Layer 7 of a small transformer language model trained on English Wikipedia (15 layers, counted from 0, width 128).
Take only the direct path to the model's output, skipping the later layers: a vector added to the residual stream pushes a token's score in proportion to its dot product with that token's output vector.

Output vectors of the tokens that the questions are about. A number n stands for n times 0.014.
"inese": -18 50 15 13 -21 -17 -29 12 30 -17 52 19 70 -13 -49 8 56 24 45 -21 -7 2 7 46 -12 -14 -17 -6 -9 46 -18 -26 26 -24 -22 23 -23 -24 -11 -5 1 -11 38 17 14 54 31 14 -49 1 -54 -9 12 -31 5 6 32 13 -46 19 37 13 -14 0 -54 32 -35 52 -1 33 -29 42 -14 36 35 1 40 7 -7 46 36 58 29 -14 46 -28 12 -54 -8 2 -32 30 54 -38 -25 -25 -14 -33 39 -30 -5 -17 -34 -2 38 -18 -28 -37 16 18 56 -40 13 -59 18 -3 -24 70 20 1 28 31 -55 41 -23 20 -26 26
"writ": 8 11 -26 -49 -15 -39 -67 -25 18 28 -3 57 3 -8 -37 2 60 42 9 30 -12 29 28 -50 -13 -26 -5 -26 43 61 -16 -29 -23 -52 11 -1 23 -22 41 4 -17 30 4 27 10 6 4 15 -46 56 -39 28 -18 -30 -7 49 47 31 -60 -3 49 9 -14 10 -14 -2 -40 17 -8 9 -11 -15 -19 -38 3 -13 -15 2 -30 19 40 -5 41 -1 6 9 -17 -23 -45 -18 -6 15 3 15 58 8 -16 -7 14 12 53 18 50 22 48 26 -24 6 0 -2 13 23 -22 -18 -2 -44 -36 27 19 2 -15 8 -33 -6 27 8 -24 -27
"inister": 4 78 17 -28 13 -26 -38 -10 37 19 16 17 22 -11 -35 15 37 3 24 19 12 11 -9 -11 6 -20 -48 -9 -28 22 36 -54 -38 -40 -28 -8 19 -33 20 -35 23 40 7 7 19 7 10 21 -33 43 -43 20 33 3 32 11 15 32 -23 1 48 -12 -40 0 11 45 -27 -5 -44 39 -23 32 -25 -20 15 8 17 -4 14 16 56 51 -18 31 62 20 -39 -29 1 -3 -6 -51 5 0 17 -6 -20 20 -5 7 23 -52 -7 -29 -23 -12 -43 -49 1 48 -17 -48 -28 -21 4 10 -26 -17 28 20 -28 18 -2 12 8 16 -13 44
"ike": -24 -1 -23 -21 11 27 -31 -14 -3 -28 -2 19 15 48 -40 63 41 3 10 22 -4 1 -13 77 0 -6 -33 -5 -6 46 9 -24 17 -23 6 -57 -1 27 34 -44 -32 -32 -3 -4 2 24 -6 24 -17 30 -7 28 12 3 36 -21 9 18 -18 49 -17 -13 7 30 3 59 -22 31 -24 -25 9 11 -25 42 13 17 8 19 17 22 -11 5 39 24 52 25 -20 -13 -8 -10 -31 51 39 -41 36 9 -5 -26 -30 1 8 -25 3 12 -8 -52 -11 -43 -7 9 18 28 23 -54 -51 12 6 52 38 34 -20 26 -51 11 16 -7 -40 1
"order": -7 55 6 -15 -19 -34 -27 -20 34 -15 13 4 -11 15 -10 12 27 0 9 -9 -8 -18 50 -9 -15 4 -24 -26 62 31 16 -35 -27 -37 -22 4 -15 36 39 -31 24 -1 -32 -31 12 -10 4 14 6 40 -51 -13 -8 -4 17 16 22 46 -27 11 -17 1 -21 -14 -6 51 -47 69 -16 -11 -27 56 5 2 -6 1 -14 38 -63 33 5 -45 9 24 56 21 -23 -48 25 -13 -24 -23 -6 -32 18 -24 -10 -52 -41 -22 30 -25 -23 -10 -14 -50 -20 -2 7 17 -15 9 8 5 18 -6 0 6 21 -8 51 -22 -31 26 -16 31 -8 2
"ases": -35 -29 9 17 -51 -6 23 5 39 -9 -39 18 -9 27 -25 -7 -6 -4 74 -6 23 -8 0 55 -62 -3 -17 21 10 36 28 19 1 20 7 -12 28 40 16 25 5 6 -7 -14 12 0 -37 42 25 3 -26 47 -70 9 -11 13 19 36 -44 36 5 -32 15 28 -4 35 13 55 -18 8 29 32 -75 26 14 7 -26 -15 4 49 -8 -6 17 15 62 -33 -20 -20 25 -70 -9 -6 -10 -7 6 -2 -6 4 -28 6 4 -20 11 18 -6 -1 -21 -22 33 -35 21 40 8 -21 -49 -23 -7 -16 25 21 81 25 -3 14 -30 34 31 -8
"dom": -3 22 2 12 -34 -2 -61 24 -3 16 -9 23 -24 -12 13 -5 26 13 47 -20 -23 20 42 -7 -65 -26 -44 36 -22 46 -27 -43 -36 -33 -66 10 -52 -10 49 17 30 13 24 -31 3 35 3 21 -2 31 -1 -24 43 -3 30 20 2 55 -24 -20 21 -36 -20 18 -67 37 -24 44 -24 -27 -43 1 -63 -13 23 23 4 -16 -95 49 5 36 32 -1 43 -42 63 -74 -27 -33 -42 -50 -17 0 28 -31 9 -21 25 -6 40 -30 12 -11 -1 -15 9 20 41 0 -3 -26 -30 -35 -7 -17 -20 27 -42 18 71 17 1 -2 25 -12 31 -13
"ition": 27 38 22 17 -24 -39 6 21 -13 -32 -13 21 33 32 -33 17 67 -4 28 30 -4 -2 -33 13 27 -31 6 23 29 36 53 -36 7 11 -40 4 23 -35 -25 35 26 14 -3 12 8 12 -26 54 1 29 -47 -23 -11 -17 8 9 27 -13 -2 17 23 20 8 -16 -20 19 18 43 -31 10 19 32 -24 -4 12 15 -4 -24 26 52 26 35 21 55 31 -33 -17 -45 23 33 -32 -32 4 -19 35 13 -41 16 8 3 62 12 -50 -2 42 -42 13 2 15 -19 -24 -1 -23 35 14 9 -27 29 28 24 -11 6 10 14 -20 43 1 -48
"per": -44 34 -4 -22 34 1 -28 -6 13 22 14 41 0 -22 17 -2 11 -12 -31 -53 -35 59 48 -46 9 -11 -8 -41 -28 48 -14 -32 7 -9 -39 -20 24 22 -13 3 25 36 7 2 7 26 -15 -8 -23 -9 -21 39 -55 -2 -12 -21 1 8 -23 29 37 -26 3 -6 -16 10 -19 47 -18 -17 31 24 18 -6 9 6 -3 -11 -27 48 -38 21 29 31 -3 18 -32 -63 1 -9 1 -51 29 -32 35 -5 -12 4 -16 9 2 -8 14 -14 16 -44 -12 20 12 27 13 -15 -8 -12 -30 4 10 -12 -2 -32 47 -20 -49 43 23 5 -1 -24
"reat": 14 0 20 24 -66 -27 -16 23 24 24 -3 25 4 15 -6 -10 -5 42 21 -29 19 -10 28 10 -26 10 -56 13 31 32 13 -8 -5 23 -13 -10 -32 34 43 -34 10 -20 6 -24 16 25 -26 31 -28 20 -7 4 13 1 9 19 29 -19 -35 33 8 6 11 8 -44 -13 -5 21 -34 -16 27 -16 13 43 -14 11 4 -5 -58 -11 8 4 38 -33 24 -7 -1 -39 6 -23 7 -23 -31 -17 37 -54 -41 -7 13 22 -1 -37 9 46 17 13 -43 -27 57 15 1 -10 -3 -24 -25 -40 -62 10 31 -18 -6 15 -4 47 -30 34 -12 12
" awarded": 8 -12 -12 4 -2 -14 -23 3 18 19 47 36 13 -12 -34 1 -12 -15 44 -35 -9 14 -18 15 -1 -42 -43 17 29 6 22 -38 -33 -27 -27 -8 -27 5 15 -14 19 44 11 -29 4 -12 -30 6 -15 3 -37 -19 14 -9 16 23 25 37 -48 8 -18 7 -8 18 -18 1 -63 12 -25 34 -1 14 10 43 -4 -23 21 5 5 0 11 -20 25 19 1 -52 -25 -6 -39 34 -12 -22 26 -38 8 -17 37 24 6 63 27 -1 20 17 -21 41 -10 -17 73 14 9 -9 1 17 -1 -20 -22 24 9 13 0 70 -21 27 -40 15 14 -5
"id": 25 25 33 -13 -19 -1 43 -21 1 11 22 12 48 39 8 2 -7 -19 -9 -20 -13 -4 9 -5 6 8 -19 -8 -21 51 27 -14 -17 -7 -23 -42 21 23 -3 -48 1 30 -27 20 7 -19 -17 -34 13 -16 13 -1 2 14 25 15 38 5 -4 10 -32 -13 8 3 20 30 -13 -9 0 6 7 -14 -12 14 -4 22 4 20 -13 17 -7 15 42 27 -4 13 1 -15 -10 -6 -25 5 3 3 -27 -21 -31 6 -24 28 -21 -1 -35 -23 48 -46 -22 1 -19 1 -2 1 12 -36 10 5 3 12 3 -20 -18 -1 -24 -16 28 -11 34 11
"ional": -3 43 -5 -11 -5 -35 -27 -42 24 -11 -11 14 36 16 13 -11 4 -25 20 -46 -19 64 -19 -31 5 -41 30 4 -14 34 -44 25 -22 -3 13 19 -18 13 -25 -47 18 -1 4 14 12 34 -65 26 -28 27 8 42 33 -42 40 27 -7 55 -15 51 -5 9 -4 0 -7 41 25 30 -38 38 0 -25 -38 19 6 -1 39 10 -24 30 -22 29 6 29 4 -53 -32 -59 -11 9 1 13 55 11 2 -51 0 -24 29 17 29 -12 -53 28 18 -15 -39 26 -7 44 -35 -16 21 35 25 -10 15 51 -8 49 27 -25 -3 34 -48 44 -30 -1
"ates": 12 -28 -21 -2 -49 -11 -30 -7 14 13 -34 11 55 -18 -24 10 6 -7 30 37 29 -11 6 20 -20 3 -12 33 -23 36 0 -20 -60 -31 -18 0 32 32 23 -37 25 4 42 -7 8 6 -3 -4 9 -15 -2 12 -27 -8 42 56 39 6 -2 -14 4 -41 -6 32 12 16 -10 3 -3 26 -60 64 -54 20 0 6 -14 -26 -2 5 13 13 17 39 46 9 30 -36 24 -54 -7 -20 -12 -34 -18 5 -41 17 -10 -8 -2 -24 -1 -13 -19 18 -26 4 19 17 6 49 -22 34 -14 8 29 9 2 30 -6 -3 11 -6 5 21 31 55
"arian": -14 43 -33 10 -10 -10 -3 -19 18 -10 28 54 27 35 25 -5 40 -24 26 5 9 28 -34 -15 -23 -1 38 -13 -6 44 -8 20 -14 10 -59 -22 -19 4 1 -27 6 13 -9 20 6 36 -53 16 -5 9 -52 16 -20 -57 0 4 3 23 -12 -25 -10 23 -72 27 -16 25 0 -5 -26 70 -24 29 -40 65 -1 -3 20 -25 -24 -1 -4 76 12 -17 46 -60 -41 -54 29 3 -28 -7 39 2 -3 9 -15 -24 9 -15 3 22 11 -2 17 -12 -21 -51 29 42 -23 -1 -23 -30 45 9 9 -3 55 -3 -10 5 -27 11 -14 -47 2 10
"\".\n\n": -7 24 -5 -39 -47 -13 22 20 -3 36 41 36 -28 31 -30 -21 14 1 -8 36 -24 36 5 -24 -21 -26 -46 -1 11 39 -12 -5 13 2 -4 30 -50 -4 20 5 11 -7 -4 -3 0 6 12 47 1 45 -43 20 -57 -7 5 19 57 4 -25 1 -1 -40 3 7 3 14 -37 20 -31 -16 16 43 -48 34 47 -5 28 -8 -42 29 -55 28 -15 -16 25 22 -21 -8 -37 -34 -3 1 21 -34 36 27 -10 4 -14 -5 35 -14 -25 34 24 -7 -21 -22 11 58 7 32 -9 35 8 3 -3 22 -11 11 -2 8 16 79 14 4 -8 37

Each question shows what one neuron of this layer's MLP adds at an activation of 1. A number n stands for n times 0.0059.

n272: 11 -6 -3 2 4 1 10 29 -23 -3 16 -18 -18 9 7 -7 49 10 -20 2 -8 1 2 -6 -10 21 -9 -4 -23 8 -23 -8 1 4 -6 -7 -29 -4 -15 3 20 0 -8 1 -30 10 12 14 -7 -2 21 17 -12 14 18 7 34 19 -13 15 -31 -27 -25 12 0 17 -14 4 13 18 0 4 -27 -12 10 25 -22 -5 14 8 -9 -32 8 -16 -4 -9 22 1 -1 -4 -9 -2 -11 -13 35 0 -5 6 -11 4 3 0 16 17 33 1 12 5 -6 33 14 -6 16 0 13 11 24 21 -32 5 13 -11 5 12 5 -2 11 26
Which two tokens does it push up most, strongest first? "\".\n\n", "dom"

n17: 0 -20 15 13 -12 1 -2 -4 17 -12 -14 9 -15 -2 -8 6 -14 21 4 -15 5 11 11 5 -12 -18 13 16 -1 11 20 1 9 -11 14 -1 1 13 12 -6 27 -13 1 17 16 4 -9 26 -7 -13 8 4 0 2 -8 23 -9 -8 17 8 -17 11 31 6 37 -2 12 -5 5 -9 6 -4 -5 3 2 -4 8 -11 -20 -48 9 5 0 6 30 1 0 -7 8 -15 -7 3 -22 -18 -36 3 19 -13 -9 -8 1 -5 -10 -24 4 -32 16 17 -15 48 -10 -33 -30 11 -32 9 15 0 -13 21 9 2 -20 -22 -32 11 -23 3
Pushed down most: "writ"

n111: 20 13 6 4 17 10 -18 38 -12 23 -2 -22 -1 -6 8 -14 -19 -6 -15 -19 0 -10 13 -18 31 11 16 12 2 -7 3 -26 25 -2 3 -16 -25 -17 2 4 -7 4 -10 -10 -66 2 3 -13 11 -26 -15 -16 22 0 21 -10 -5 13 17 17 18 -7 -29 -6 -2 -21 -4 -7 -5 -3 -9 21 3 24 1 5 0 6 13 10 0 -15 5 -20 11 15 14 31 6 14 -30 -3 -19 -3 -34 21 -4 24 26 -1 11 11 45 23 -14 0 -17 -4 4 5 -13 24 8 4 31 10 2 -3 15 -7 -10 0 5 -2 -9 6 -2 -7
Pushed up most: " awarded"

n257: -2 6 -11 2 -1 9 -7 -19 13 9 -2 8 -8 10 -2 -17 11 -4 -14 2 -41 -15 6 11 39 14 15 2 7 45 20 4 -24 22 3 -6 5 -2 -4 -21 -18 24 -8 -7 7 -7 2 -5 10 -5 9 3 -15 22 26 6 24 19 -16 -6 -5 13 8 -7 7 1 3 -42 16 5 -15 3 -8 10 -21 16 -3 -2 -9 6 -6 15 12 5 17 -17 2 -37 -3 6 19 -1 -20 -17 6 2 -10 15 2 -2 -11 4 10 -9 8 -2 -15 -33 8 -20 6 -9 10 -9 -17 20 -20 27 2 -4 5 -20 -24 -2 -33 -3 -15 14
Pushed up most: "id"

n89: 9 -15 -16 1 -9 -38 -12 18 -7 0 -10 1 -9 0 -20 -20 -3 12 25 -30 -1 25 16 -12 -9 15 2 7 -33 22 14 -8 5 9 6 3 0 0 -12 -2 -6 7 6 -17 24 -18 11 -7 6 -8 -8 14 -7 -10 43 -5 27 -7 -7 -12 29 -12 -8 -5 -13 16 -30 9 0 0 10 3 -3 11 4 24 -1 11 3 5 -19 -17 -10 26 12 16 -20 18 -3 2 24 -3 22 -7 13 2 18 10 -16 -17 -36 34 34 14 11 -13 9 1 0 -5 9 9 -12 -12 -11 4 -9 14 -8 -4 15 8 -14 -20 8 -8 16 -11
Which three tokens does it push up most, strongest first? "per", "ases", "writ"

n157: 5 23 24 17 4 -2 -20 -28 -2 -20 23 -2 14 3 6 4 -15 5 -12 -17 5 -2 0 -12 23 -15 -14 -13 -6 6 2 2 -32 8 -22 5 -18 -23 -2 61 -8 21 4 -5 18 11 1 -2 2 24 1 -25 -3 -19 1 0 26 28 -17 9 22 24 21 22 -18 -19 -8 29 -18 -8 3 -10 30 17 -11 7 0 21 28 41 16 -8 -7 -14 -13 -36 -16 -1 -16 13 23 36 31 -9 -19 18 37 7 7 -12 2 -5 17 -10 -12 -2 -3 -31 -22 1 7 4 26 19 6 13 -19 10 22 2 6 -41 11 5 26 -19 20 10
Pushed up most: "inese"

n87: 11 -42 -28 9 24 -3 9 32 -3 14 -4 -17 -1 10 26 -3 10 -1 -22 -32 -2 -20 6 -4 -5 -5 -4 11 -17 -8 -4 14 1 10 -4 9 -13 -10 -12 -21 -24 11 3 2 -15 -9 0 3 -4 -16 16 -9 -19 -4 -22 -10 -17 2 14 -13 -12 4 -31 -21 -18 -4 7 4 22 -3 21 11 12 10 -6 27 -1 -24 -17 3 -2 -23 -7 0 -18 3 -20 7 32 4 -33 -26 -3 -7 10 10 12 2 11 -15 7 -2 40 17 -2 -28 -17 14 -22 17 26 4 -20 14 -20 4 -5 31 -34 19 10 17 -19 -15 -22 -3 16 14
Pushed up most: "per"

n43: -2 -36 -10 1 13 6 -19 -30 -4 -12 -18 4 -4 0 15 19 -3 16 34 -18 11 -15 -12 -11 6 9 -15 14 -23 23 -8 -3 -5 -11 7 21 -4 -16 18 4 -1 7 -19 13 -7 34 3 -32 -4 -23 -3 3 -4 8 -23 -7 -30 32 5 23 10 12 17 -2 -4 18 -13 -16 -26 -10 -32 20 1 -11 -16 37 -15 -16 -8 55 15 -2 10 -30 8 -27 -20 -29 -1 6 -14 8 -21 -3 -1 14 9 20 5 -10 23 6 -1 -23 -10 0 -18 -18 -7 -17 -4 9 -4 -6 16 6 16 1 36 16 -34 -19 12 1 14 -23 -9 3
Pushed down most: "\".\n\n"

n301: 1 3 1 1 5 1 1 1 10 -4 3 12 22 -11 -10 -29 -9 21 -9 5 20 -10 22 1 -1 -8 23 -1 7 28 5 1 1 -2 18 -14 1 9 26 7 14 10 11 19 50 -4 9 21 -24 37 4 3 -1 7 -8 -5 10 33 3 7 -12 -4 -12 -1 0 9 -33 -7 -12 -22 -9 -11 -7 3 18 19 2 3 4 -9 1 8 4 0 11 21 -1 -48 12 -39 26 12 -17 -17 0 3 25 9 -26 17 -3 17 -16 -18 6 -9 12 6 -6 22 -8 4 1 -9 13 12 -8 39 42 -17 10 -8 -3 12 -16 -29 12 21
Pushed up most: "order"

n203: -11 -12 5 -7 0 7 4 -10 0 -7 -15 -25 -5 -1 15 -1 -14 -7 19 -1 13 -23 13 -5 7 -10 -18 -1 -6 8 -9 13 -10 -28 9 21 20 6 27 -9 28 1 -30 8 39 2 -12 13 1 -45 15 -10 -15 8 -50 -6 10 9 -6 -4 20 12 31 -10 6 -14 -7 -17 -15 18 -13 -35 7 12 -11 15 -18 6 8 42 2 6 19 -27 4 -34 -11 24 -9 -25 -30 8 21 2 -2 -11 -44 -10 -23 -6 -4 -8 -23 -2 10 -30 -8 -10 -5 -8 4 46 -3 -18 8 10 -12 0 -11 23 -15 -9 -12 21 16 5 -7 -18
Which three tokens does it push up most, strongest first? "ases", "id", "ike"

n14: 9 0 26 -14 5 -7 3 -28 -13 -10 -5 -17 5 -18 8 2 24 1 3 19 3 18 2 18 -6 -2 -3 -3 4 -22 14 4 -15 -16 -19 14 -8 -3 27 3 16 33 -1 35 31 6 -8 18 16 6 8 5 -10 -6 21 14 -20 -14 11 2 27 -15 -5 14 -2 -18 3 26 30 2 -13 -6 0 5 -8 2 -2 4 -10 3 -17 -41 9 -2 22 -9 -5 -16 11 -6 -21 -37 -20 0 3 -16 -47 -18 0 17 14 8 -5 33 7 -22 8 8 4 -4 -10 -12 -9 -3 4 -5 -9 10 -9 31 9 -9 -20 -14 26 23 6 20
Pushed up most: "dom"

n102: 34 -11 -6 -8 5 2 -2 25 -8 32 -3 -13 4 2 -9 -2 -13 -18 -25 -1 12 42 -17 15 18 -5 -5 1 -5 -13 11 14 -17 6 10 5 -19 10 27 25 -13 -24 -24 -11 -8 -9 -30 -6 -12 -19 -9 -10 14 -2 22 10 -32 1 -17 -10 -34 10 2 -9 -8 -23 -3 -24 -1 2 -14 25 27 -2 -5 25 -2 -15 30 8 -16 -42 -9 -6 -1 -16 -10 -36 0 -14 24 -5 -6 6 -14 -7 -10 27 12 -2 26 -18 20 18 -10 20 -16 -1 -11 -11 -2 -17 23 0 -1 -7 -17 27 7 -4 -19 -25 -16 -10 -35 -29 -20 10
Which two tokens does it push up most, strongest first? " awarded", "reat"

n98: -8 17 -10 -4 -3 1 4 -1 -16 -13 16 -20 18 45 -16 -21 0 18 1 -30 0 28 1 11 -7 -8 -28 -40 0 -24 2 2 -14 -3 14 -28 -8 -18 -6 9 -25 -17 15 -1 -18 12 0 13 5 19 0 -10 18 -10 33 17 5 6 -5 -30 -25 14 -11 -10 2 -11 19 -16 13 -23 24 12 12 27 4 -7 -4 -2 1 -8 -21 -12 12 -18 -11 -4 6 -5 -2 -12 1 24 1 -3 -18 3 7 4 -3 15 -10 8 21 39 25 17 9 23 -18 -18 -20 1 -1 18 11 26 -16 19 26 0 0 -18 2 7 5 -16 5 6
Pushed down most: "inister"